Layer 4 of a small transformer language model trained on English Wikipedia (14 layers, counted from 0, width 96). Numbers have three digits each and are written without spaces.
A neuron adds its activation times its output weights to the MLP's output. To switch it off is to set its activation to zero at one token and run the rest of the model.
A neuron's activation on a vector x is GELU(gate . x) times (in . x), where the dot is the dot product.

Input weights of the MLP neurons that the questions are about. A number n stands for (n - 500) times 0.001.
n0 gate: 483331589472545813316446454640651644672524104284553531666397568451595397648549395443649579671541368514593482265370294399500537272269495584519569318557642243725707693495561363481527495504666736473372560500522487487491412328415832373892505634500246411638458236693325237287778826539709424535
n2 gate: 456805302500454706529184476390319454491577477491594582555661648338649433573694394722693156390724685446339654581605514580448557543613415310386737417410398347383375659776500319486570428097367591664428687667567347737078514463319690491159415300681458723444344435487514339627398419504646632478
n46 gate: 567741459571413891364671548227189606472529874398093353485495495591606452445459558461570604366495388210586476500496663388543255624235385331404683239704275464462156679575648355510645495699401678486405773486545504730710462481669630393347700532818658390396529425410377351604416371531705624518
n52 gate: 540592329639442399682442248749418529417526356463577599810479667666520616776427540238646399442487307504500838810516298182466573316420449227517155679699387667374476582369416634539651530350548647574354593525540472418480487683283474354693372418504375562390676487443479458559437517676398582593
n53 gate: 334440510395438419500486603479738315548747546421571572507560514554724711739679307583590517404223577332574412290332628637479479525577521408610633458470437432503604247447503615442465442409477571565466423472613589586643394261463471549564602405679507476440507264577612555394274553447475302520
n95 gate: 370810509566551543666477658630376389481642524407473426530635773468558495523344325436327586458467203465341429491312717514198394716667678679250850655226542101320505662576387623665453573382392403639500519344599478231334658603403582458307366357495725652405722693223552350576462255752505866545
n131 gate: 641409523521453728504500483480440662402664628490520237533384510560756472567523333579490559426428233482414472427633423592633465542483388593692373490454517613627540567424556297546449397358418510261672607558326532675544347507453658661342483399496418611555272531388566371413476615673695490682
n135 gate: 673398460649658525236492450407568226630761450362524827755403484432282593508488461530561449407376656513702670444294437378416550295429084608362360512615652696384448548438417447585459636770311556681421483451630496371532408341468770455378738604559627283409492512338691631554438534418383363520
n137 gate: 413514398582345490446694510495458552774296326542348078444383572472613505383286523216377219415442662570606851509387564436398549836645456598427577676708720468519168416664399615648304267735596318533477793586706716270374427334733622386490587374559624355505773548500283595471280505609607866297
n158 gate: 495712302366309596588533215683333584514451620383665644520442543390747622714560464194269436280677367540779295555329631518679408442620374426539671651459400104414390588433541624515462289330359486574692734804486540425477389637542213637859514356266703426500631467477572528135453171708529640751
n209 gate: 305504716451552236472588695540496290276398473443771312471541371302391226561509453787421457342330456523753518478209514449527678527608677448278661208634571310384496391428517429569469716758415422687461384438521618399743604522569628602627432648441478583200191442594473778586420704856690539449
n224 gate: 794508354265520513249438564393630430517535673397665623290547396286539607451707428648628355442555254618512479378389555364623385445732291423462328367302721642663572426878448291565688573581452557819496290550588413160476787359382526450406542467646583582647572533472601442513517623655674484532
n277 gate: 367589697423483436215592272245682408337376530579660475427271656693600265500558569443592349425381559433181376562885422232737621453543587413578368559570572537564643309675484547111479623614561529587377713555374496450364753441677448323664637430731643446440491466414573630350610621488530450353
n317 gate: 402652522285255567330430165487374448623523545456599592424355380435601377574548330431399560461947624710710572742466586573477714541361545496681175487586326504518543378272577389583256744547449587613556196433615521281587730465751573500763509344651522583343591615217473469788527686335374709629
n333 gate: 473718555679680840301583257407495629412266732555486555244553364563682375615318192432691608518547463652382264354646404599347538505708648705567481421282589632378197486726455542302823621491513340518261665580473566173372600681669490346730519518534463344467691168261278398571608476388795509477
n376 gate: 466193267500435222585091370283590415682713490596579400347401276836331631711515641303373525339562776505865490445229673608209552719665584346625362475376659311413559645526260577263474405767353370746515567812930153590400831470530379576537453580511602510737463429313675571495326484466427435515
n0 in: 361320563197454721536661758356596593526670418271546479574667509463553602504680500814760570521582547410587591291484570715601377684470566475232552427146642291725550348426689547540444598591652462589388319431212504479555687436479747316447286546460654433548614654492379222387324333332732517471
n2 in: 539374446396504322603540402708457207536273515646397594539248408518681451431575563619548493333593537639528411557514685504523621707627606389357518544532496371463415580567158596588283553575373604435642359419532535377511507346536678441492298536496441478274598592404470617777541270630695652322
n46 in: 500562335609543636401603633595636372642654500371597367766553639184755433397686168518405475483715731363500504309500420458567665651707424314722378426618299563539588526478517343513565288580488636244513259640500336209453465496598281431415633189487513594246620578706592535509291736205575517534
n52 in: 327546477479652341550591654453416399351532528656517352412451500517451493261520451550425450405617548550626272433468654684598360462462433780538644585450565460455603608414782411330332550738454477527579428490375468473587316572500598384279448641475630272679518633375517630298483532569434500616
n53 in: 483476515611530552561416578490550407437460624406478565308542574505662492497473500623485616472601523613396588460561526407490329424482429677280454640505623537464577364387505395489431418562471345550443459367431502515430625576602524469382523508600546487583487595446554556521418401458398749525
n95 in: 790455652343308439464487602556462560642382482616445572207567630534475759419639637432401274697570318327416434479187456375398380885461700043429378742550448530631429261522675578374656464672463508521332504365471434743678650289496500569513694623616457551369735435625522349201422491541624436542
n131 in: 460354599506328426474654669601366516503507484610368547633360678488391543416584558301570564336522640303525388528554373359445363633587581581347545544466586481599574394378591691530290612503500553375454375465479368337593484608357409402471400547582541550484607516564542899539573539473374447500
n135 in: 438565357424712264616582309682426535536549511514430606593596213406374500581542404459464559543540356530608456521377537431474651595482364675702558607608760549616782539616600504682255496604634388465351663460445327433584547496356441421471482507493392532558408777209485403584309305514551571396
n137 in: 454348512400550600497770512550477527646425458530398388513445470410330531529383615437306344340530593547494597544443546514424408595509420520426605587683407430554436367560448506571617404413540465568572699428638554459409610399714454548525665506565575506527420353457397533646503485514711759323
n158 in: 651560443514842532528554288603566487625349660379784833437505437588496319451579293533567334366618613766714623672539704617463333320363514566574527459386355421309657567509097215332482434299400500500866436550591479518544156666288370473592417602486266434450500297657660765486351320539312305496
n209 in: 471492487429535425641569437400504569139234593457496591236585373662641563491338609573422470517770324523542349786708774496594698339784352449473372312696456423549411470659492905468540395390403745353415460636458442465333634496213568421662371238315557367403873724496562373518724473370420664547
n224 in: 280297487567504522845575532689500539509384361500371387400337318732559568487258580444654727653558491412693625651441377466319714880504604625708344584229518595509629679281458824312314399483453301239367634380610613648561549478660427717523590487290398570594582447192415443424456219610320517282
n277 in: 452648513480350405525530376530493394383553565457418394580313318562673128626592571704443386440503443312480527563414465549713382324534452352500534688595415546340523457537503480500480409657785490513432565785461420410586589513464379463524531556528487543517355557441732524329581769474582636637
n317 in: 488434662508436529715404488166448440633500340444390468530471455280535763468464430360561645556193463329987652496461425504608696633237604357309794520390618409455716588684469370475431407433418448404582520410660312312548496569655483484483475671500630448574600317473611532529122458438483628602
n333 in: 493435533350451496670394601511668399292500604500559537733707614349518418579552278595349515515542378500467439170594359390737707597326473764609473432707496285673548414166675576449443516482646571335555350638555648526422519523388578234438543716535466384561309504397550390427481477511516418765
n376 in: 469576748625597405372586574352500600435489456482465403293321434631514519514621789325518542612559529538669518355472437507389597608360668443742332406260420525339454647544458496428442262634650486393472540646458245586457411257543362533649615464545594443757444467479636518330176444444567625634

Output weights of the MLP neurons that the questions are about. A number n stands for (n - 500) times 0.00073.
n0: 825545500440588388512301511543573691618511450594608680672394263367373387241317640519496551426518571640599339478448433199603389425291684552515423439477496461305447439576322671443530416342606443461518652384493311500410559483601549426325402445690337522648562525651511721232588602535364623686
n2: 468719353484541646605403446326492535321579210365413504447537391575552439338301515810316298484635454651385573523415901376489695606433376321308570515411299375633511672559475599349473508449587688544607262670448432469606468595595458421426625522622446658237504601616481428531486654737455576586
n46: 242285651471524613516538779780535407388534454456633478542656414365629569621593439469533496611410470659661442602492310738530538530626401813342406461361584703401679284463536461407382458441554442675625339517426287329291472443580561508535318440555611515440386364544736444391869427570537552568
n52: 523680323489554490521487303420571536534369408393437480573636359627629724593546662472603606380531521462592553890552270327462548350385497455431432358571524539483355540463613681418668408439283632584461539646338604489559252357490612333728435644706447479497457451500638368600405514439422537696
n53: 429339432580359483405577573628466396544622561529539618524603310618506606742534418647663556456423599414512477449548494676272405602528627407527555564375449380437469318552671453473413597710565406516472397497529528653464356400575440453478607571667551408328503576431665525644408348506471392530
n95: 703443371757632520388511542681537136715194496484500706633369705477655292465576512318492534348648321674323519435547407520584596472504547578476542599467386329240576602591531399616358380278398477436519451578587508425573479387594675024470454400639431484608761554628397187769485582566540397605
n131: 571453525685491572327454341357497408589537516557453227416564559444460434593611408541292643565503509686491536450384637295667559519390617687432660513513513510609571753442610438487431535535490441529524728491597465372600601445347616497471345448494346562543581494347602256462535402625537394419
n135: 542486394370487450419585494367620489432394549583390301229594664436412549581636472317523439719340465591650398514687550743514503569382417493295599658518583507559562596527461557367804381528436284457526385484527539564459558497483576686667639632361366449462267552778405591465423538246480482442
n137: 604558557496538420617264418425628546328553732482682836356571444589335683512571308760435627714470424483535318511448496466582496606524595545635379380361394531340697357363424401589378566430413500460561242559349283582610492705401385551571504515579428557406283324740628460566763546407589259466
n158: 491258249578500582454599602561270468433590505296685595576310527677677800634733491500453467514544328550532427396466505666469723468528721167451875716298428268428398374456780613449333390402480487802598610669259407606527377513391273716294356429290739357768345513647578571219373304514447700556
n209: 444560369342554500655329661653496366253453585186492707353473563485694668508605641545314471488378432662407534584475529741410528604137443491417586553577652254432399197608538450528484569336513383287582573416477470602229754548532292392507564625632794358437637511511719437472500512398765529419
n224: 753322638445463560395577493291324332507391466602687577434693456181450533465500522635626343297348405811326489584414400595493482379602444559330451224672537496735421560657437519590489653436384469623662496560479541327317596459515507431558387550614455504725382569475717426601507697470364453669
n277: 703504468522518660770459713508368566424657364422395380508646584648222606375451422351396483521345654562688616553216745689436676759571679690620268591591366558455294403394477336533383582467641535208588439426539405583625411575391594437262500329295282359696601370391434487426436381703536624687
n317: 378683324595296574284389531508500365518420545479614588427478620590711270327286474564521550358540548407567585636621438357475354323546443626529436320635559481518590330471553331553589669405399679496524403315425400508585573483489611485507420619748671504215343535309688586846555358583641687612
n333: 313543400625563519691653529573579571473446504630279556415197350551467387467416594385437411391382418731268467612401378592343419465508179288408528694437317532473639478673544355484605543560453563622427469358684736401442610496395539556316798477584372519535589364374275656690750657651534713443
n376: 684604504466442557553831522640682431606547286550341649583473563485403512242310568589591695334390468553190500421563442421586418353615255764665651650654627578532384550492375318589424581463461726558436436293330452520714238796556484318337466352574410449378417436584443496317693524610663508460

Each question names a token from some text and the token that comes next. It shows the vector x that enters the MLP there. A number n stands for (n - 500) times 0.007.

Then comes g, the gradient of the next token's log-probability with respect to the MLP's output, scaled to length 1. A neuron's effect is roughly proportional to its activation times (output weights . g). A number n stands for (n - 500) times 0.0008.

"de", then "terminat"
x: 540287546431421487661598636553667447541487474449507613595259522546526375581469724478328273633569591465523235435382773613586517432596170684656235454587374408491475525598568609515681645505472455378566539490344585503407736460383338405415655568281701516336363565607381567488542745457394418411
g: 423721739606464479495555572438601460606397374614402549634485574410710194469542589503438622280439549528405443688588396551437569691615674518313606720552530413428715569438596417507385508593278508572192638751444382603713550418450342393531486406490553316405312592656447272556309360681464176429
Which neuron, switched off, raises the next token's probability most? n277

" built", then " to"
x: 570580449321433436814458647519464507413389604399361607722399493399445305621376635444710448647494288628628589441528579477506708441710432556514203482475804430454287484452466514738379676430640351343554294463497403747494646576581334584336507476606549448361448343608380567509485641528519549287
g: 271577511263530547578547462312651524502343698534557360697314630490670452465556384467189460608527662357384545718366358889436426557296621625432371350692483612486399276536462365494459538498670286499747570534564476654481515745449532551542378438517521727522251615605533493565501494318580335421
Which two neurons, each switched off alone, lower its probability most, in order? n209, n52

" voters", then "/"
x: 522467507451461592357308533341461547715360456588391534726523512283514471496433542548415492809562491439541521581412652648461494519478542243774306725231497435570379541700439399788439606342545400484351277413518493685304426457491510395413606541646620688478603259512633658363578688540563522326
g: 479742546581521775556580581259520539587252748405356356547460431393638453605606572440197322530508273505371579614362570403205781517438534386506661373649460604318331666417514492473689524478548566415388384624479633389431512489389561533606471331659653360406474616568766491471686390370424735403
Which two neurons, each switched off alone, lower its probability most, in order? n52, n317

" |", then " U"
x: 555539643478487542668532595486601556565791602540408659673598702611504429481292706245479386554517384518671478330185538591496516342650671414669356518411485424458432365577436345486365655495594576430605443502388475552424582544598466368367565518421601620619431291434588416348608661484415408121
g: 501678620318485703472745586494449446457467633382590560566518535503408738343411510610361631434461692368291580543574171350694505507441331653509712359320625564377779478372586565597601602472362557455691461657368424484666581231499304554670603533416393601672419492471376386330526540271527230418
Switching off which neuron hurts the next token most? n376

" then", then " Re"
x: 353560376285512553494485703621539461461422545496442725688377487532602351310493745344483418535559353435612529451477623639440698418702799603696364540414672411320500340444601640663432634346781545411563344521430423557454504543411378378303586301551433552457561448640292573478548629411449609277
g: 317653657500402562413622497474376444472695334287461551468717448297451515460584624710425554539631569675332603447428842679634308440580352338599491510478600625567354410810584243522544654466483567574618272140421659440441498547443420440530460591336790557349507551404382538555456617306473397419
Which neuron, switched off, raises the next token's probability most? n317

"-", then " List"
x: 450563476456547583629482539486533446574537603437235756641326548558492376439388622485502466642503282598531598400365582736517731503584600517539332503408457607400685422525483287585527704467632508430483511328298431520697690316484424364315516387291656617574294304709537685331569743450510422272
g: 409466423493471364577388586815460435418537642259502502337471337671622653477446589556356615778627554718569451566829418423478319601497551398381606567692273386514424368684313398406295697431513616288423427395473230498729531608439599378451470529429492576316424642601816436608444454493640435512
Which neuron, switched off, raises the next token's probability most? n209

"|", then " Total"
x: 547682467429471583546408450484547641639484735486403714753462617543506687256316703472555393777514273573508382346335639599553587336622584574692454588394495409543594412464439281440332479384708540424568465516360462466423664526486564360366458424376681509610430406529542637411531679399452465173
g: 602503595689574369497211459567416511403485396517397434643547318406518751570384419350345599748477437432460395497405669300621435527311646384506573594290421872432684535660487620265655388502426335707674531575618577626519309418460641201397500396519544361577765448681513431566640365492424482579
Switching off which neuron hurts the next token most? n224

"s", then "ke"
x: 643583458350575700400530418531538330487425656509375497492391490557285430493458499537705370734607525475573394415274690606630647254523704406627350548674463528595502450758305585518573762513825398439327500466431411652510522451596209453420386429508432582578393293582395573449498706390481521361
g: 612520440340625511389664602538508453336471397597452672328456538648515637325600542543470522786354374462328575575484442389544739734364494527421497676541425516410732590280420674361400614253459475435485438386625420511507341691218776396401275794387444581812433495371457511364459492589450609681
Switching off which neuron hurts the next token most? n277

"al", then " system"
x: 538645416539621546469415623517376538575589557529415431671365313401467795471391804569506415614404642551692584325255698647364467447437512660733500608550426700363465524560562616671429556477482405245543482548526412397421459392664198306482588543479654622440490267486356489432473469437496585266
g: 460581549723336594432500461296678315470421583338579538563358523492491504364314216475391639742651833762533508526567417725579499403370462741397348343579612556359376624547620573573640501396192286377659450441613541408713601438681441570664528430547471384305319482578355470595608532353527469430
Which two neurons, each switched off alone, lower its probability most, in order? n137, n135

" She", then " was"
x: 486475440280629372637350799282566568490628674364432499619484484353444567372532666304562298558605438418579420315434613682431789348466488541627490706360578362336418403422380528429579547406773495496640524481539543414513516463369471559358507581617387877509516294645429596459647664582583483261
g: 460489381309668642487626707155422399642493491022524451564465475462558520453603411377522350532450504479514696313369640468927523270449351426567564469566603538636749614535598361607632410425492530493592397489557726608465629240533400517486302534710434580537389499645503399635473416448371496563
Switching off which neuron hurts the next token most? n53

"s", then " Democratic"
x: 673501396424627757454447507459444468546641707549479313579416407388427441522424607463526401703527554464707496388320795549452550216561622562571491649613457550471574421650429588498518650481760556395367445396401552619518358590600246216479563342433488772546397300419235538420545719436493518341
g: 589478730187583196646426658594631586503618208439477420511755736691638661462435498482299536580382491681687692489551630501620342596344739467378406454199561449350476336546373514567464470644272615573551427441336516617651520633615482467444538441375403526444436338599523583544491326382545404290
Switching off which neuron hurts the next token most? n333

"ow", then "er"
x: 496687486401549488829518436483312544402379613349528399536316471280476691473531652342440474715604556473581416374429529717146583554530452602633561618596428396344415431489634602940391675377664436368484527437310316608420613716552340600378452486365643550592568328399352539567571586451573430469
g: 598759574582503380535566373354667576364409505304447500487508469491595657460477547373208595352432566438387272500502596853618479568357294405489464355462459522467683547825411496607606348607399210462526627411641280584559514608649511535465234394559477399436400270637512804679660486524543489689
Switching off which neuron hurts the next token most? n158

" of", then " Long"
x: 548520346503644548431556511331475426341536705503305516620440591569467628599343685509690546462496268519714447613305790559561713446633551585481334371412681288401566627512589709577578623442596485222453444460334471636605434490579457441369558349479579417483358437427457374391561665472300696221
g: 468521604601529450581544221236340542374609391388600715519566502257340426454501563554577620493565363423452548602511437436610542568397439389401665477605475586342605448627636313512578503728394557628437274187372875543540604537436582451512305397390609608433620565261578343842362761418502641569
Switching off which neuron hurts the next token most? n46

"op", then "ter"
x: 626683182570550593743512551523357505441612543386427470612416620510341564449330684474480290666578687435566526346580716685208429289500354447588501391341462522348540514621528515335497565567560332432474396475370435613505462567681334502338525430296597439480476355714373802623750656471546599456
g: 433369618607369437539560586752475525554567440350451411632141587699584382155435320579771399663542454484439405574411483717517438281437577592532424560258419469345806497548503371490455544505367549560565324715417527650625562526442575448357267499430478444679596419724593473522461214695569593666
Switching off which neuron hurts the next token most? n46

" She", then " engaged"
x: 459495497285565356620347763283607571471655611311411485594471455360485565357559676296585327573607419360546389320495606701457783343513471504596463653356598357346389430453380480434609564398794473492612524452560567436525529440349441590414532598629423850503519284660424643437629729589571456314
g: 435510521559310398432381440351585358401400336475373680493320510517730336683423545708570689499205421477682549387504307426312489549647699707437733600532577373308562321513512464744420583413618472569566373327425277697715354558461613436629807377555476373435543590584452453402479411652655693555
Which two neurons, each switched off alone, lower its probability most, in order? n224, n376

"After", then " the"
x: 548573544442422313576421513439456269633507638424563822791463582311412555440445600393443353523582508487620387507513710649348694450706511559653193500396484369440472402535466612588539515343604452396658401569490568660539478365272511462389472531651655627377456262424522548412709661601461545196
g: 598285535611282393351594425598399559637468607388430511610596608368394439498373458501675617619353552338472694762428644610610492483588528429609402242564714631620456479523499622620701281299150415582206389622318511684483303523793593390532518619299448439541467636468463396374549619366560620454
Which neuron, switched off, raises the next token's probability most? n2

"har", then "b"
x: 368627661403738665490509611442546318423385497572399483482354640378544657570405673486634412696603520555667438701440541615255743461492284454640326544594400363373545462731472662469495695531435390444460390442446352470368522483675482515265413609479419566592358275643384744428605665497355269399
g: 354596517258685356226276393395440683660492579530492743585768251348424646572421555516380648351546332601421466455433584598670295462507193494476705676440507417550400638426701498480511586406343617425386488520634428626722549456504403516468650585490423708379604412313430610753541437660498295514
Which neuron, switched off, raises the next token's probability most? n333

" |", then "\n"
x: 600505663504477502661550501449566609621706535584379584683524627580488503509312739391470425579528390616621442404241568577593523343681532326699432611492588496294425393549444359447294629457747630431641449611260403516336460486622382320468437499401689581556465373495471488409598624470475435117
g: 412306791215394520592632652564385845488305818343648286328565634656267687520588465466428390428282480528579532480370277576634427487552571544593535695280524627565306386581636491429331686330511427599439460671417634595389419477614457552416562511409463541461521595503414601433274483681588435518
Switching off which neuron hurts the next token most? n277

"ur", then ","
x: 528701518435891356751628616369406539639348503512356444383486655366509779539403735479550576524570511512630371361446581645309557433403500410627479617522478691548434564557567681507498638425552466338494531430318214645443566482663182473474423440420643522563354350444234568366519555457433376466
g: 257294580356472451498584624550665537535685515577567576510575299487698712554420359416454291784525397694598485427503549360642528253458464638401485584897476682635693498285642507320292476471621377506500465560441478393277559538359393748441472498525601585610565295531305378623574492409509275348
Which neuron, switched off, raises the next token's probability most? n376

" Fort", then " Mo"
x: 513662539358397544701465544337498436439600706535250483572483632392269720523455671432619642623470332647622512577368560625379584367659382431506376371507564455417336405630661573661652491620807484283410420422551597672481286611493360478310378516514490578245455284578358627489494672445418660338
g: 167463496499542583282880341371444436425676355619456724465510440474564508205446515587382562453744513651362614310396433409547706849510312571458328290513557315333501681384528479637580398483383516385499628472555604582595734416575610510569633596593437490637548493570533417463276668425470518340
Switching off which neuron hurts the next token most? n46

"ence", then "rat"
x: 527466406354387762644492566532375565648650495367470395559577255313163540629425613504687485603490477656575532475480600756383545424464331687693428400474427507511429465477540524615514433356618471339648510274518440445478353700493272315456795664602689622643449577473147582474438662388490491476
g: 550577554361660343406457639318535278500309703257506379433402666654641696737265405426645697674466548358439337622524478396557534582473390645591474268604758579430501337586568567291501534612365270599412609637555260389546409418243232697626558643489452500562572441605506451492607568427626435573
Which neuron, switched off, raises the next token's probability most? n2

".", then " sp"
x: 555427658456486711560436571486472594488842603437559465609398536529400478535365602270520478584507518509466426462263757651355768352646598364659359593238621475404576535512486559366337685390667525350627659361237451669597540404480300353222551307545546492529467321618634514480587669462422456491
g: 427428627651230329336387384712775602367558541632371588391409441529460517455552529427560182543292637616762549457761448472377459520527572530589373609581476636730187379493546448719461479677576588507639402386509687608529509502544435439451676415358526170548377323533535422655601533514443541217
Switching off which neuron hurts the next token most? n376

"===", then " By"
x: 484603652463608612698538665507545430469329680419451666702621544447438639578327543375606527542474464628587492339362489554453465386630612549767297584498341229661545444607525379394431721369584616443457378411410481453531537513414590262392551509500606443483265241605765584384366659477492534191
g: 362370595604601494526642396518528402523615449558478594420412595289656480163489781580318491378376653571191564491511598326606385723494445474580357391686608681291305348427371490351561408342452514240564600567519591542690579507744466367557458633896660487608476360364387447571496490613576576494
Which neuron, switched off, raises the next token's probability most? n209

"ed", then " as"
x: 674483290404586513720499580542398705481451550436492259646359418365505578480357711488548427695666479479663550293318859704563585474559472516577332503631448538401480426403517659787399585294681336466512448536555502616361610438629292377418422520554656486597431448404359413468662557390446467279
g: 441246629763620555569334482408354729463292437620487352455454049612394401393710381439545217430479441630395436671527639574440621369553486558591537570399469337464615494585631277601573362563410608563359469448413449494552684386670650660535470619479490531496801512374490518364720636726460489326
Which neuron, switched off, raises the next token's probability most? n137

"ili", then "fer"
x: 510512506529749703780535649437514651569475436550500507583590471397394631467408778502589506591335315535506411207579578630382493476378450499633555403324547612405585547491491606460449705367600348422662467323554430363237634441630134467490707490369677617338397356558233605490493596555490437428
g: 417446415233388551391662569630600639481688558719477549503290562410445599659439583549579366607393432622605634552416376447511592240622467502479422346483567617511270372446789345414396600477241645296691589495098622365340633584421528707434592394546482708543486621587538682604273448472316528542
Switching off which neuron hurts the next token most? n95

" Holland", then " and"
x: 512592570374493546802477730397537530308569671447363608618450534450507536437448805390528337674457374576636542460582581612422592464581448285505287600340564395377471503445593566746392649356781332321454515353643527631406534727519368484443535386495461579222491331594368681374452676314575423399
g: 433518884569511468388576618521384395368573522344584368539540323400276579385319477579394439485330504663618404490452565490654289572526586572312705702791667437412473574246334490511396786516370769541433561430685552639527452544659660421222585426389692546331484331498556438418447668511574333479
Switching off which neuron hurts the next token most? n52

"t", then "les"
x: 660498499493549463507464605502390592622855662473455293745335381441461546594271638510605607764423352422574505421299576495436673233532394630600327410508377574336510356549550616614504591583740464470467435529529570536367524586546148573306547407444688597428246258586436489471552552354532606585
g: 713622511603586302583340486273430682471427650415376232230621495552533502539297216512635512323724474599295554480736624700561521522368534585549555312638573755486285583714588412391389450687439396233699583444516531458585496317331526688515482493531494592475280499679459584568470582492432365455
Switching off which neuron hurts the next token most? n135

"st", then "us"
x: 690446460373549466707579418441509439472567672489525260597390549401480404531248666326577547766341309681570503381388653618395455518536286691730386502682554641524440404521491616591684611485801604320574444425442472522429408482536221333364576356511633683423418408458255460537577624327527602498
g: 372381409484635626634605522382565382667512517429236665537612761517414540343652697347556548172322599580617683424647613542502521511356468384542543593280372355477659400534505439560534710393489447302459709260590779395573568315578560317717466482515393463423519463458314678765566378452304385537
Switching off which neuron hurts the next token most? n333

" In", then "de"
x: 614446489512424428637370448481475529474478559479309687664441502408445580406498679382651372668600545440639303372518779587466718291733636534475262448444537576468464411540570442572597508350502550372639536420225511571511439223446494420424489605576603616573346349369428680429651854467495632272
g: 405564637765304617645397480510682618507252540577720399490302464167501611506562646503309529388399407571486539482513366364455659396469402766434413437402477708432444657334645635513608653377399509508655581439593567306418621560412549480303398622509624185504614549444507373554724718670227404430
Which neuron, switched off, raises the next token's probability most? n224

"|", then " Genus"
x: 506691457484521560627464513550482680612555794405371698812391682507512713226370683485466409744421289557479491314373575563547502308585584690672473613394448414496547396428493251534397520359642504486498498435418431459426653602508584398357494380326655528643444399461525577386469694413503522202
g: 299491378518441469325510523514559446318473743330421462489449555522379523703763401428459326535558525669458777344628374864511693458405356333207422417671588515496420253331713278616737753402465554516482508528639561611507520393706501597344543539421451415672298506573666581570415428567406488507
Which neuron, switched off, raises the next token's probability most? n0

"3", then "0"
x: 561533450349654513861545651484526626457667365455270440639394570467505536345283449416586357401447445586708465512429571655359590352650462479719352703493590684292533350535529407599429572370768470438624428599371587720383581425564615403316531386315583713575259309701398399474431563393537522508
g: 668487348444422507460632587609437359387628525446513655465426570680399619438728330523578280611624654326519508767769314749506384438386385445474653526571314411351696353591258240441503519404462595343448539679374681253602457356519437751663634412318551554574346493575583408502547485577698370371
Switching off which neuron hurts the next token most? n131

"e", then " |"
x: 513430360399478478712556839412455698582449597327372555625266524472349584610373667514461484676646542668547418269287690569607468476568315466663376454713409657351547327492573655842447602365586505375500494478512441422421541622517219401436531380319633571601387386482392454553485634515655540334
g: 498419508301335526460522609419721406673546350627219586436869494577348425381548544462488435461441639793515264559481178484742567465585391339340370779593528499424515476682564692482587553482574784689293519538410616777470420516597483476506392447442511392309514566460462607567326423465331397521
Which neuron, switched off, raises the next token's probability most? n137

" again", then " called"
x: 442434490233576665569456503483487602658494513339435765703393420313606397401418718470555468611493335466567576431446613479585652420618659579776303445341662388482541371441664667705431595537807549425414394669488515655355597432371506279300465450687338576477488303596397522401466555426448546335
g: 429334320562455673537504449370399458605418481427637417585315409469560323331487750493613394410554528530371415568749520793427579245476163463612537402498575459538340438515649543505549322536518444573490449914253318514567475383363421661587468592396488667488574555490311673499889622562622591572
Which neuron, switched off, raises the next token's probability most? n0

"===", then " Plan"
x: 447595684424609593593494613512560400439311715448467655677630497421401642560356560360605526556463448656599503309380484588471467436547585519750267593508340248672532457579540376388434773402627576433480374459424508466548612505431582288385520498522630404448225222633782669487335636457454564244
g: 414320545615630477623450653555581494454651778587233328459388540298683417308506739451360504674523453531292527361466371312550308507503419336390339502561613676436510477383522444489544449544405256242665444566444561744840374549675525563648458764643536686449466447325353492703557490547420598513
Switching off which neuron hurts the next token most? n224

"qua", then "mate"
x: 555646443469572585676638574329524468497640448308328312492371512515368718505386587303343348724581580320511364413504543701345708462435496376688509565340294629334368693555561446368403609466570560419629392465512438556547351465357310484553479781625567848672371414737510678492590541439393566401
g: 489670512713723465291384488278634336511411525351464665586644558578508484660494618472598421312401648538793559491423576516280409513640631516434112420369555719595493347310314472460529596506655737470677462287555373520454514464385324557703484568425471350674449407762491355723426503479407352524
Which neuron, switched off, raises the next token's probability most? n376

"mo", then "x"
x: 587641435467502580639636608470588365718653428467337348612430701429374640396347787335294495609445603553515464449525565574239627553415501482598393429569369632340562533629481639326291644547655362318525519677438623533455554406347173463560537650492617564332304361625391486318496646390522729481
g: 514373564373351381545631707601356713679600453301372302528373573684327552411791476572583411269597489656334549765785648475451620361560466448440493701535435563307459564525304386553329578487371538369421368446525643487673393510221654424288513686552743372477480519362652609471506611597365473453
Switching off which neuron hurts the next token most? n376

"ti", then "graphic"
x: 597567561488677568736579866321544447598431680528418496606373398491527454417310733561493669584427491515741543384507434606532557376362338445665464498531205662237459460532526590578371752305684497326505527396501571451367504583489236495464487478451409637418241363505310506292537660552591519537
g: 784356639662426489463485542623450440488492427454570457287365307660608456317615184493557585747539417518238495504731472603655452217468378607465545372426474497446677529316486447305639738543386615334451355677550459578641452473398554406773454328344566538578313592406564650279527619649546632682
Switching off which neuron hurts the next token most? n209

"e", then "bra"
x: 538515568419414522503608906471626747525529589213405548607202563604469404588420664506559444620599524488507324284381586719503454407521434376692331417625398669395469526480586646691534666430572408499425401424507411487484627569401171346501413422318570593586286358561455639606524714381508457460
g: 395565551786631658645461621479250488468324384439429582449422378625451400461573413521296530532578769567275428692733673544511362577451520630421402418549622655486441436560409510206808664437558550349595651224518375425289451222605559458522440519391195414613628446562444455524517497641759511551
Which neuron, switched off, raises the next token's probability most? n277

",", then " in"
x: 620388651409608412567540705437486480507614446468348484668297523410445416458368611411421434533558479670689390439408529613571557299806590328572555784526679426349516389415451537634398698528671751173575615594346399604438613460536328412386554419451515563512331400596489493386702685394489480231
g: 401526407397548564709480638463355506387380453497600501584528434447325259460619496586307688499344475502613523104441500218732488244503373279499471350469561402612674305532709616629491632340527595625628316540486645577361600416640315667650376802531508441721568410451400426667623566574586589501
Which neuron, switched off, raises the next token's probability most? n277

" of", then " Lord"
x: 625414416581680467524583623362419438464503775528350516769270600439460599552319625465580524439481269544694421469340649557478621385693586477642441520510634408398452563537605624744564633454536415260460378428285496619616374590700459433350550316411605538491445424546373377327515676500382640192
g: 668609539274639427342683410175400407443484420529521604452718374384313851383450424525412316340442506566339609667522650561522519491448532327588568583476434657394424443690473308467588595570590552526768313282412572532434704544299325394425396429337741647477626578482549466729596762511429515580
Which neuron, switched off, raises the next token's probability most? n224